Layer 2 of a small transformer language model trained on English Wikipedia (8 layers, counted from 0, width 128). Numbers have three digits each and are written without spaces.
In attention head 0, each number of a token's query is one row of weights dot the token's vector x plus its bias. The head spreads its attention over the tokens so far by the softmax of query dot key.

Query weights of the head. A number n stands for (n - 500) times 0.0013.
q0 (bias 0.123): 659548394571568523489343396522444453405433611369748609670419602414613662408178595410526659420591490451411448605490427471422283592543358472441396558570500478587493447416542511425449685478558402479412299278375379713423683420685428393453569574516696564526595470251538639362547798597397368743637551548640445591483402440467527548529685460449273319181796334618774588400559604518448574624390
q1 (bias 0.105): 647687281524393328262567504520542440574666359437382610594682456519357500416610457601540484625551335470395374694344711346636259699353558607539591804417401413516320647373543631428393274546701537343519360192527316394410504533376485601266581478378585428393372151556535624557406585773358297448566546392638597726442496318516602512529504504595669329048656622472860660612366552516528648531636
q2 (bias 0.056): 514478496458345625539422510457456563660417382507542273622367547418548335451532577608705518655625451647323681474545679346472667416274540339379427573579612397342468409684535529489623611622417547283412384659392492333341468579398514558424285627507465380500511533557258431558695643547462187371463534571323404470293535548604467418496511410402783493411716290685511634591625749521650588708534
q3 (bias -0.037): 521651462632536657524507554500624513582490387320407322557355231564648542441330696669424345414428459567350412335554296399281664555645632583619674602487339793617528462464616312340539726576504336567643525650374519559439581447510550530568335439750573524550327621455653432536432599348634432676530507371558422404580620478631185476326311500536453645531438553360434507489548349479342552428618
q4 (bias -0.016): 575324700604585700492236681374468511428282390431508532453381688282586425697323412740370480596729473819442439435470447612585325550665500546258555181355440416516425419456587457566409244629357152562600548678574632578583668547585433410409316567664574519436564496570515508303397574296372681749567411691572485595623565606662617362437710307639265496487390601391455464479687570466447585407710
q5 (bias 0.063): 314617580326566494590363511352585497604563509549409379435431510430396479465432431564589438658432551584622400582322576605604525569750503609588418500503574401559376259485648305572438447439506550552354455594643485427500614468462419511375595582521439350554440573610409580485518479623360446511349589669489407682581437304403555368482519400437619614589655459378671458494454538595320494648565
q6 (bias -0.032): 620356536473624516634516588525468571562523456516312574423656470582512512461297515430541681348443215604497516478468468566587490464426531563530452552412652340629691383463553414630475290576565534372405522459661548465450586368515515597320272674467497494450494567721494568549549677543354397587558569463616403641454321481562463439432385445525528544341245510488768407555417600419455479484734
q7 (bias 0.170): 629366632576693393570479532520292437377341484581644524621345485358301594666365195514584487461408588560320472385426380459493500569483483401581528496531640614625605619673490612255411576670452585607361602551541528644581604655430459362418513637711553659267521545553559531330490547594603701579631420388510655383353631504409528378466464338521435500529497536446584405443526597178379480424355
q8 (bias 0.076): 392504493445510465526654265623363490598634550377518560426533858496489552679760316431351463524547371484504355542571603322398480794493373540464720377565541496634511359515343541617691524458803463456514233710333488261436419585511511751698712635392548365545598538325446455534433433415371333580539521570712628617409651369697486486582460407534575428228496405655419328421471287417594358639472
q9 (bias -0.141): 470102293617580579688265464418500548492559633368428189701678318504479429441761616658473545661561388575647546631532436515507657671660308453335493325507515340407511467478511440387515572508616455463573523662329379438511607310482324418526603632632242610447394508599342511406646463600551746573673535521586383453528507272560483631552452634689485469580396710515628161587449419384435613280397
q10 (bias -0.011): 525482266427464295713464419588442438468559548328439677486641274409523746770557565420528764552452408344406544639355483363701481621574560716608611477692443594419581417387602412500472508464465539416579511643365396335599500320611320487617550610484486445407715347524442464504539686482455328452737397547330446736493442445500579363419669684275561435344471665329456411436688437555439431390645
q11 (bias 0.083): 578305472661718573391462473422634678471474461568358225688432451605504647359406516754456194526488370526629306690645292500516457376594467488418413382293739471647697508533406430095587352865356397464669475704393470741469480369564647473739535273500379660384151378508429674500496537586620457556496585572516445479434413657696538535430326713694463508733424635500453438296619686337611728364434
q12 (bias 0.076): 685366507434440492342721500454606437486359647626641282560621419435541170514464428500319323579562510388458368364445503471521492674838367531572365371467349449582714705475462436577464428420389357588537486473433511419418401432766460537568453557597423364569359680402339554604554373482515527503665420535782721668419424385650510378611678375396590402347563477828519561402579489604417514702578
q13 (bias 0.050): 518653584627594481546430572417588483272623403467618410350416352479425732578597382155478468519653770602620448578665407602468632528367630420455370466354410346496471615608548450620511317390442648603463989426446684500500422414585287500551510615588542489544464452539438427594330603242523431427245601401369630541419712552651540330468492496417460507508533542660627493352372393357330412600592
q14 (bias 0.073): 588368466559372392497533608532500490358429510351473556486572367560787699352528554420319584396473334238555547279594608604514800411349542613476373590429348400461606247345537679497422754468366465517569337540346482460456483440514599563528423387592531569557379572614547447408602469262762540486773602519476523526464493405602611590609234553702340403587580698629453373366558556493446751320497
q15 (bias 0.132): 641252668421525444749532394469418603589384452599430634470805438620420637628683496362190390448552622584398834504566408317470597422565323493302489280609392434489377600627548668399608626378400416455575446529364472714272527725695522395538544529400221223423345500462441566550634325584456551158637496441552507464446548480630606515527325286458623356537583695647500404403467560448452683565362
q16 (bias -0.108): 639386361669479698578469507605565521190562367582525545537730325368753530662564573496553392160678619551282292450493536508482591471594545493252531296486300557216338515323590571426553540596270432630546606475479559578482552414658719507477521644520359254367614504511439379500511623571468392307564715554345439488461634558541583539695468331443261718637496492548675746393326634584471342448482
q17 (bias -0.163): 473169644485525416433445572326481605443615431739559466398334402457439391652489636520520749496412566520481317351511376500489392873731546599282633270367450554394511275527511333411534540438527793612514481464532417582387429576660529687203651419555676626278258539660631473420515526489448409633600311333628677377504555429496395432489500685580389450577386794612488324392522346507460637743468
q18 (bias 0.074): 294465422661728736300532657483464384437716372384615546472408375370483434551455625540435486688487449573404417720263453379510471735524500520554526481751468393643553466539356441695521548754437584548435391533409431406480656633623437307363576507639345562472479399373524380566437472507548477656474589600466537723434595424524435447462429360553542675368630452417413208744432521476301250672570
q19 (bias -0.080): 623273718384258634478274630518635500558273217523475117666526258332383277483456415586457474444458521675578595564723492487410495629592584645445484626500367545723447538566812359565553612635641694448455363599373532400589661347767525663734600026516569294331406875694504770522584265439389315650346706495521387789363526491478390392733519184615540392528355649526546540370402387436428474622613
q20 (bias -0.133): 483483227361434607390465616588330503541481448486458419561431376523715601613541451598464527240412480703420469402500494510570333655689673490500566648450480600419608270466441639397439590691622486577715340420481443462724362486391449548303323413448590454411593618420464456419619537571621652280430306578526577556519769672544628385727399338449469393576290683480584473482395644520461427543468
q21 (bias 0.168): 576356306584680563450559458604400535475535615500601693421301425383602528333352424480525506503521521550609545487319515548478497617484414583542623708660373684314443574354527412546541577293478421712275503494252606582561613428562548443490662308431450469535471568438530452497560447519493488693434384743518572339387650503481371623509618327338564371595259460547582567493537534442613454466584
q22 (bias -0.065): 546255227420530455563482561493387539632565245482360543465662573703641556726496469408386429448230391552434617566425276471538474569532767576432608519399293522719560779493469706368421451496482518335609643577460448456493542688451530567382618500564490653418421518716527346298496518585422497386597520426408419489457654515631589446319583489557432344660350662335640275631613518283438361564611
q23 (bias -0.025): 654588347516637440427579669440397710419460375424481523510399486446748597579580481552446437412542561489404552417583545568618525611427473526654602393408675510523557484587407580562433496658644618738494395705594350618548500573779494312406452539545563464645222376355474422480194570510345468334386500404552564629509312427550602370547354523409324524608562393407455719376351609390600333314494
q24 (bias 0.022): 469580678449510489503571493589504319621398417518580417486697530546631380308424303546479640435540347656473422173421563479665663366448597319480268478516587212545590577624437645534462397500500479537281264494651608582424435359439442529607578364597605497378734482551616333393659380342587691577288448447570575468451520653662404598466445438594656612707411420537450441693483507580410722588526
q25 (bias -0.025): 633307439660492337734433474553579434757429414411506589509442590639475527596598339534603444500491652484474573512633418376666522468494461359668511481612294370444438613699469432526458456576557488497481240469544652555466368405416651379518441608465409515590482485550414377509545314645466401289472553510423573652581566380358379472565611453605563530510555528403340401550546562523635593510548
q26 (bias -0.049): 687612531571518310653513376563552477481395524582650513560595702449464594559453601389477522377601610523360467523488649410590647330519592512479553463523372484263490740456506674370621577468573595306399347482432288543567478374528485470312455585560459630721346725397424369592427654557706603398599455618506515391443341343513570557443301491605360410660399661453585382577482397522503373530380
q27 (bias -0.142): 629403650705329376210530504471508476334530564648582254606422540430479591547452635318647332361369603257572462477581556582126519550617555711296442617436356324372610400456458368352648715654456526442390537497517596333415496500676486685688469422417341482585563364644391515621515660654589395475510503520507524577483575378460466531643414621782507575259428492438698485139546467418628568704517
q28 (bias 0.015): 387595320415244766307566504778531486568365616484482300624241533439404511496549682422641470761475605437396477516388587374279579566740523401486333732368367581620455339440587380467489800569798341589539291599539315558699582447544429496610429524500363460416538550452475420556545354496543637445536539467558622696837351348395368703489464455614466400480418608686477561556438638471456511247682
q29 (bias -0.126): 409704479400374527511391780419639480533311482455387544467568373462521584661310380462712555781412429312475455594521626519371727557394463404693300742490629549562449422434504478658471512267412555616558522438493316489416431398522752503717566520632742618629593293425553674394507373230388360610632407371465566229407419394171497635529625537603496403528610430381371618454585612564546521629389
q30 (bias -0.009): 633271445291511436659392512589533545532292643366523395432320744608557380662544422346583616619792519568456264612388562869575390453464419167570429616429277381371383543573671532559796294293306500424323630663564728483554252456520580557792481642515595492333537683825349520427419332500521392578534398349504546458447266433435575427419629556280541553643450646345655476709410432574613271500604
q31 (bias 0.009): 612512621633525496381388441457619518238600671203384290322372596570618608355504564584503674455639373618592404392619638784610582341469590639738597512425680290338547349477548434538480632568586640500347743529660252520444411504618387434710555401475286360265378332603511308547134419342418641398691351253586467634511646363570586493713558694539567607471420549431609551397470554560459398633293

Each question shows a short text with each token's key, already scaled and adjusted for position as the last token sees it. A number n stands for (n - 500) times 0.0039.

Then comes the last token's vector x. A number n stands for (n - 500) times 0.0081.

0 "bass": 279410329742809574551516452801514948622452576442584796497775710343601528447398451738711487371371
1 "y": 287390320681817560569431444830499906575445538450621813443809747312648535476435456751739515438335
2 " Row": 325371320694841579516445429794497887580466512431598827474726743330654542447420473755708510400347
3 ".": 288407307704815575570502454825516906588410584442530805458729716322626549468437491692723506373347
4 " The": 287414324711813554549503432812489894582448566462582841465745739358636493442429485747703491366345
5 " Philippine": 318407327687827576530454455774491866545438572428621848453757736344644519458430467761709519385340
6 " ambassador": 337446310689849604560476428802565838550445565414614808490765737362649584461433482757733470356343
7 " to": 287442323710807601547441472839502860613390591444579818485754724345589554416423478758701499339351
8 " the": 289450318710814571537481461818518897595425585475594846453759729343623529394407479778717483357366
x: 283474410487636384388610578362351608452443472333648507728587494631183576488510442655292587659657591428716391406519642347342484031305495438521598641494460489444468413729631600449467492402576441446535477610393358223336637549332503472494436492569589562392445640580724716563430661640474510526674395595486737570460442467802338266570577485538585663443501667556574724436311595450400525147371
Which two tokens does the last token look at most, in order? 3 ".", 0 "bass"

0 "0": 276336277782824575534549452816486951636427589432574802518787725383610537447390457705712477380354
1 " |": 339350240741849553538507443822498920642400564444586859511757748400676547464413453668761500412282
2 "\n": 337383267728834559549538441799521929618406568444565809496766742403659555455422436666730487383302
3 "|": 368396280747863571528549456811490904688411542421566853526775729408617539459409446667770484363292
4 " DF": 341356256712838561571535425776493902649413599407623836457764732409592535442397449726709513389322
5 " |": 384379268733864576543530434802513913654394552393576850495786768399614549447404440688770513376277
6 " ENG": 380403298727840567565500420751511904633391571367610821497740759439617566465395451737724509369301
7 " |": 381409279736863582545527439797521911639384551388580837497777765390610552436406444694766510364272
8 " Geoff": 352401316738863560539490402769529879590431528413594829487751706410604565440386424693718509371318
x: 257495376407617357459471758384248659319439549430583493611506420486205626614465609531168498577604623485664297303429537303436469111318465424722592581668432498353424404704549683481497415508581417478583543643375480263392626563302516558497482465634550510429565561624585638597453643598378483606668454603590800572405454549606287222452605423653623649462547646582581749456329636467465599389267
Which token does the last token look at most? 3 "|"

0 "0": 276336277782824575534549452816486951636427589432574802518787725383610537447390457705712477380354
1 " |": 339350240741849553538507443822498920642400564444586859511757748400676547464413453668761500412282
2 "\n": 337383267728834559549538441799521929618406568444565809496766742403659555455422436666730487383302
3 "|": 368396280747863571528549456811490904688411542421566853526775729408617539459409446667770484363292
4 " MF": 339347262730837554561541437779493905661416596407624839466767734415605536450400447723704503385326
5 " |": 386373265738869577544532440803514912656391551394572857500786766400615549445398436684767513375278
6 " I": 331373288704836568525507430817478891613430559418587843489770764369612547459428442712710525399317
7 "RE": 347393280731849560568488454789508889629381553387615855482758767378607538454438444746694511406339
8 " |": 371400280751865582539530447810519910644387550385570853505779758389612552432392438700762508362287
x: 294428370466615398434548664357331666431360564433636491772490505609176595540443516557300547546695616503688295363452576209435505141364441445627542586619359496521558371704646547489458444496580447472533497638383329187270571495310596398526518528609598521468552698555687656595464669578460517562636336612480774613443423507713363221529554458557602738447571647559553758355358585464333441235393
Which token does the last token look at most? 3 "|"

0 "7": 269333278787828575533547454817489950632432589428566807522777718375607539456387453706712480388355
1 ".": 278335231721837558557531445857505919607408593451527860468738735357672540483410470657717503440312
2 "\n": 320351268726829551551552446827533924622410573451567825493758745385663547474415451673719483405303
3 "\n": 329361273728834555556556437819543922627404571428570827481763760376645542464413447675724493397307
4 "==": 322393268739826593547562445786507867618457596411534870488752714352629514492393490693707527419325
5 " Head": 344403303728841567536507412804526878607445598383583857501767774390650562491422453725710531405324
6 " of": 318393259712865540551490465817569870603426575449600857464759745365638527396375442719698537416331
7 " mission": 348395284706871584544514432784554828600447543383590831484751731349643579457413479743704509389347
8 " ==": 311409267745821570557554458774503862602488618420530837468745699333623533452385499696696538416339
x: 337443460489595411454550660417358663444372537420720576648500485590129527532471443586184600552679539511681291387507605299455462079341519480566508498538501518440418405769631437501498470511592475551610506607328288210271525464315566490553408548572544610427535649613777518517420615685538529578611395527539738560496466519793299170490545394567619618416551644664532842386355590495410419341345
Which two tokens does the last token look at most, in order? 8 " ==", 0 "7"

0 " |": 306414285781830580547516454820499948634425586402556784530770708388593525452372449688736478345344
1 " Total": 318382266729828560539464411794526883598443590418550863524767727382679514470390417714714510340342
2 " |": 324418254735857549517483455817489917629414555418565845536736737412682558470391437688779497353312
3 " ": 312374254753825553531468457811509905590430564404553867490739722407674549448406443736743505354326
4 " |": 328424258740854552513489459809497924632420549408546853549728735405675557469394419693770508339320
5 "\n": 329442275732842551530532457784521929608426552421530807538733721412661561451404412678739492339325
6 "|": 350450292742869565509543470794492907671430525407541848558740725410631545467402424673777484327319
7 " Apps": 369387304727829588535525423758522885594431582398571830456741766393652552435396438751700519319366
8 " |": 366427271745863559525522456791531912641401550384549837533759762392641559436388420700782528345302
x: 283437383497628395405528649333281666427356563451648500807470529612220580532395467539269561563757616533676287413455577197441520164354414437626503581630324532504578394727645536461472440507567452484560514641348345212276566476323581429538520511622595532466553672538695633582511655565456493549651323608492775634460422500741343207504562484580601692422588613568551700349371596473344477254379
Which token does the last token look at most? 6 "|"

0 "e": 260382300769818577540512444854504948628442577416573795525787730350601531462388442731728490362384
1 "most": 268365310689880549552434405865511888617451586459613835448789781404666492501410447739736494395363
2 " di": 294376288699828590554463418838523854566448525435623850463772737349632534482418473771746508406378
3 "p": 279368289709831570536434444880523850604466531463600857454789770371642526474413460747740473364343
4 "lo": 257348322720813580554468428860484884563462544474603840459773775338665513479454464752699497356381
5 "matic": 266357316720835548570439464842511838582499546470591824468801750337683518471412439782719481359390
6 " representative": 307394309723848549550456446823525858617470590429604798492773737339669586506423489775745458341353
7 " in": 246402317721814563566440471823531891604448579477587820496788749334642572445420468754728478372372
8 " the": 260416311724803543536469471830492897612442596479583829467768739342632544439400467784734476341391
x: 252477407482676393375621582369392611439451492356619521724575517631197580501470402647267537647660576425759351360503627350347522023316454446524575647517465495460454416750616598444457492407556451466580485621387376204349607551357528460502435499556588585395446636609711702535405619672497532566690400601461775577483436473769377274567587490553550658459497668565532700430300630445357478176364
Which token does the last token look at most? 0 "e"

0 "3": 268339275783819578527540452822493951638433590429569804525775719377609540452388450710718481383361
1 "5": 297279234757835561540495437834495911618411570436598869493784738403665541469415464721744509413309
2 " |": 325342240746846559533519442835498919642399562448588864516757745389672552474411456678755491408282
3 " ": 304306249760818561543495451831508912601419571435569889480759737392680545462421455729729497397302
4 "0": 327308244763835584547492446820502914621403549421588878503776739378654543460424440739737515352307
5 " |": 336361250753847567530519453821505925640397557432563871528748743386663552465414441691747500381285
6 "\n": 328393271738834565543552454795522933617411561443544819515757733393652560455419423679718484371302
7 "|": 362406285755860574522561467808494909685412535418549859543766727397612544459409431677761484349294
8 " DF": 334360260720838567563543437775497904647413594402602843473756730398584541439394436735703515378325
x: 307549448484606312387531669354360626402386626374685550678478504660196489535513506551250460499674536534692388426437487356439455175346506451632573541558415557464443262719588632493414382434484399392499517758369444110380631525303558485564516552567621553405577671522699607565434580790500449542646342584491772546426454502782226217529610520592541617532615621627576755432286643437320471343371
Which token does the last token look at most? 7 "|"

0 " B": 277393298776802609527537421826519969637429572399563822536775706351603523444396424733703505372387
1 ".": 300385246731832587547513403863536940599397550382535882487705714325654521459416448686712556403338
2 " Johnson": 339392247755789625512472378828531885569445514370598879500718725347650535436403470734689537374334
3 " |": 345413269757835594536508409835546919619385532386592866527715716343650530447423454703743534362298
4 " ": 320368268771812589545490415834548909579404547379579899489723714356655532436426452741716537364314
5 " |": 351426269763834587536511421826548923619389533375571870539709719345643532443420437705739541344299
6 "\n": 338443286746829581547547424803560930603400543396549826533721716363637542439421420688715518343313
7 "|": 366450297763854588526552446813525906668406520380554865550732714363599529443408430685756511327308
8 " ": 332377276776822579545511422819548900594409549357571893471737745356618540417415436742726540359324
x: 233477379606625413390574618384298725404439517380588483713526430666162599603451497567294555512660629501719313390518549330517517169251395468561543528534356589445563389768680574524442402434493430455497457574376355194282566464329538441509441555651582536488550684560761663631450598652468490519673307631490761625475472499726340251507604526572646640442516564536594787368330584476359458329333
Which token does the last token look at most, and with what share of its attention? 7 "|", with about 30%

0 " ": 281366292791806586543539446812512957637446585415552811525775694363593529451401423734714494362377
1 "1": 313317247759822582573474446817529918621424535398563879510741731353675533456439424756747559373336
2 " |": 344374249754834567537506438819516931647417544415550871533731723359653543468430428706748530363303
3 "\n": 338398269738826569551537439798535940623421553424538823517743722369640552457431416695723510354318
4 "|": 368409282756853578530547452813506913692424530403544863541759716381602537458418426689763507339310
5 " DF": 345367258719828570570532426776506910655423587390599846475749718382578538440406433750703531370335
6 " |": 383392272742854580544531432802525922656406542380555855506771756371602547447414427708763530355289
7 " SCO": 368418281727819574547504423756521898662409554358604825509744754396615577460406437764715513352321
8 " |": 376416286745854582547528441801525920642397544378559844506768757367602551437411434713760519345287
x: 290426379490645383426544667357318661430358562425638507786501503601184586548427502557296550552686594502682295382453574207441527182356431437640546598624360500515563359698644530479459418479566443469547511628396317179287569498314601388516511514617597520471566690563685650583478654564459512546636333601490757618433431510718347203529553482550630758442566643569550760366356605472329457227398
Which token does the last token look at most, and with what share of its attention? 4 "|", with about 30%

0 "1": 272341281786827585536542461816494948632432586425566805524781721374609539449390448715723482380362
1 " |": 337354232741844556537505440826512916639400561442585862516750740386672549465418452679758509406280
2 " ": 317318244758817562544486448822518913599421569430564891484754730388676545452429446734727512388305
3 "0": 339317242761833585548487445810509914623403547417587877506773731374649543453433435743736525347306
4 " |": 345371246751846567531512451814512926639400555428558869532745738383662551459421434693747512372286
5 "\n": 337400268738835564544547450789528933618411559438543819518754730391648559449425419679720494365303
6 "|": 369412283753859574525557464805501910685412535414548859543764725395609542453414429678761491344295
7 " FW": 335359271736823554547549446774496902652418585401606841475752735417599540433408433734690504359335
8 " |": 375390270743868578538541449797519916648394542389559855508775762380605553437401426698762516363286
x: 304415378467622379431532663347314664431365585441632502780478524598170590544439504560292545541714614505683310380446574217454522161376442427616537592631348490522568357718643540488459424489565449465547516624389340200294556504316591396528516521613595513455559687559691663583464654571454509558635318615483768625422437520729344199522550465551628740443583641567553752348361596465336456239386
Which token does the last token look at most? 6 "|"

0 "4": 267335276785818576527543451826488952635431591428571804524771715374605539450384453707713481387360
1 ")": 277340248733828552558521450846501931618387577450592848471754757374675541481431491680712473432299
2 " |": 327361253738831562536519432827507920638395556444589857509748744372672545468418467676745488396277
3 " ": 303324259754809564544499438826513914599413565431575885472754737375679541456426465726717495388295
4 "0": 328323257756824588548497433811507913621398542420595874496772738362654539455430450734726513346299
5 " |": 335376260748835568533523445817510926638395552430566865522745743371662546460419449688738496374281
6 "\n": 329403279734826565544555447791528933613407558440548816510751734380651554450422430676711484365298
7 "|": 360416293751850575524564461804499908683410534416550855539761726385613540455410438675754481345292
8 " MF": 333360273735829559555554443773503905659416589403605841478755730395596542445399440728692502373326
x: 293547459473618330405507697375359626398392634384668570687464486659185492504515522564274496508618501554678363413449480362431454195336472457636560572516400553461410274735568603517419402421492384431512495743325440121404592545281584481572514586586594537424561664544684587564441618777510444531667320602500798562413420508794252211546621513607563674515595620636576750424279609441339457359337
Which token does the last token look at most? 7 "|"

0 ".": 264378259774830568545520443837517950607422603411551798513739715364609520442374450686703489375373
1 " Manuel": 327364242706835569538488429832543905579450534436627837479731726380664509444409460710691536388335
2 ".": 282378236725846566566496440880547919581398579404541851489701736336662521464405467669718527402324
3 " In": 287374273726840578540468436842533892583454549424588866539741742373642506450411454697670507416331
4 " the": 285405239717827555533494430858546900607422582442598877495730735373650499429402457739699512372357
5 " following": 268419232719797585521479435846555909634479591446581846474755739336650558438415424697708524392368
6 " year": 291389267725838557528488423852565896606452586455607841480743756349659555419388459720706521391366
7 " the": 280418258710828551525498444842530901603424589454597865474744739366641514419396456748709497373362
8 " theatre": 299404289701814560561486404799529861557454540412598872457711744354663520421380471756707532396379
x: 400509320499573397430534672301307593335382664349589509620592476615143486520491581585314552562620550514661400420471611320355455056256500529624518510682392526394526374830607493405469442404660527540528516560365423112465584507300521523475440587580544518549513680515684522561529530695438487584733393636461753572387501523840308282547576426628632590495486622637498727426333666464345419321349
Which token does the last token look at most? 0 "."

0 " ": 281366292791806586543539446812512957637446585415552811525775694363593529451401423734714494362377
1 "1": 313317247759822582573474446817529918621424535398563879510741731353675533456439424756747559373336
2 " |": 344374249754834567537506438819516931647417544415550871533731723359653543468430428706748530363303
3 " ": 325334255768808570551486447823526926603433559403536897497734719363658535451436429757717530359325
4 "0": 345335253769821589552489440802520918624412538398561881521756721355639535453442418760727542319325
5 " |": 349385258758836571534511450810517932643413544409533872542729727365648544462427420710742528349300
6 "\n": 339410276744829570548547449787533940621421552422521824529742722374636554450430405693715508345315
7 "|": 371421287759852577526556463802507913689421529401531863552753718382599539454418416689758505329308
8 " FW": 335364276742819556549548445771502909652425580391588846483744728403592538430412420744686517347346
x: 269529449496645312401522675401335611396376648369673579693500491631195510503500528557265504504637506542693376411465486381431472234336493460648552577514375600466434299774561584488408386440484367445526501732349481075409562534305565417587510580586597523429559630536681592557436616780497427509665343556466779571429403532804232209561640505597567672515572603644590764421318616422334469379340
Which token does the last token look at most? 7 "|"

0 "1": 272341281786827585536542461816494948632432586425566805524781721374609539449390448715723482380362
1 " |": 337354232741844556537505440826512916639400561442585862516750740386672549465418452679758509406280
2 " ": 317318244758817562544486448822518913599421569430564891484754730388676545452429446734727512388305
3 "0": 339317242761833585548487445810509914623403547417587877506773731374649543453433435743736525347306
4 " |": 345371246751846567531512451814512926639400555428558869532745738383662551459421434693747512372286
5 "\n": 337400268738835564544547450789528933618411559438543819518754730391648559449425419679720494365303
6 "|": 369412283753859574525557464805501910685412535414548859543764725395609542453414429678761491344295
7 " DF": 344369260719834567567541435769502904650412594398606840473754727397581541435398435738704520374326
8 " |": 381392271742861576539539444798522916651396547388561853506779765384605552437406429701761518362281
x: 298420381473625380432530666358320667427362582436634503777479525598167589553437499565297539540704608504689298375448574212449521169370443431620549596632349495527559359711643541491456422484573447460550515624393331194289556496314594398519520518611598513454568685557694663582473652567456516561631324615476758627422438517721352203526544467550626744447584644566552750352353600466332454233392
Which token does the last token look at most? 6 "|"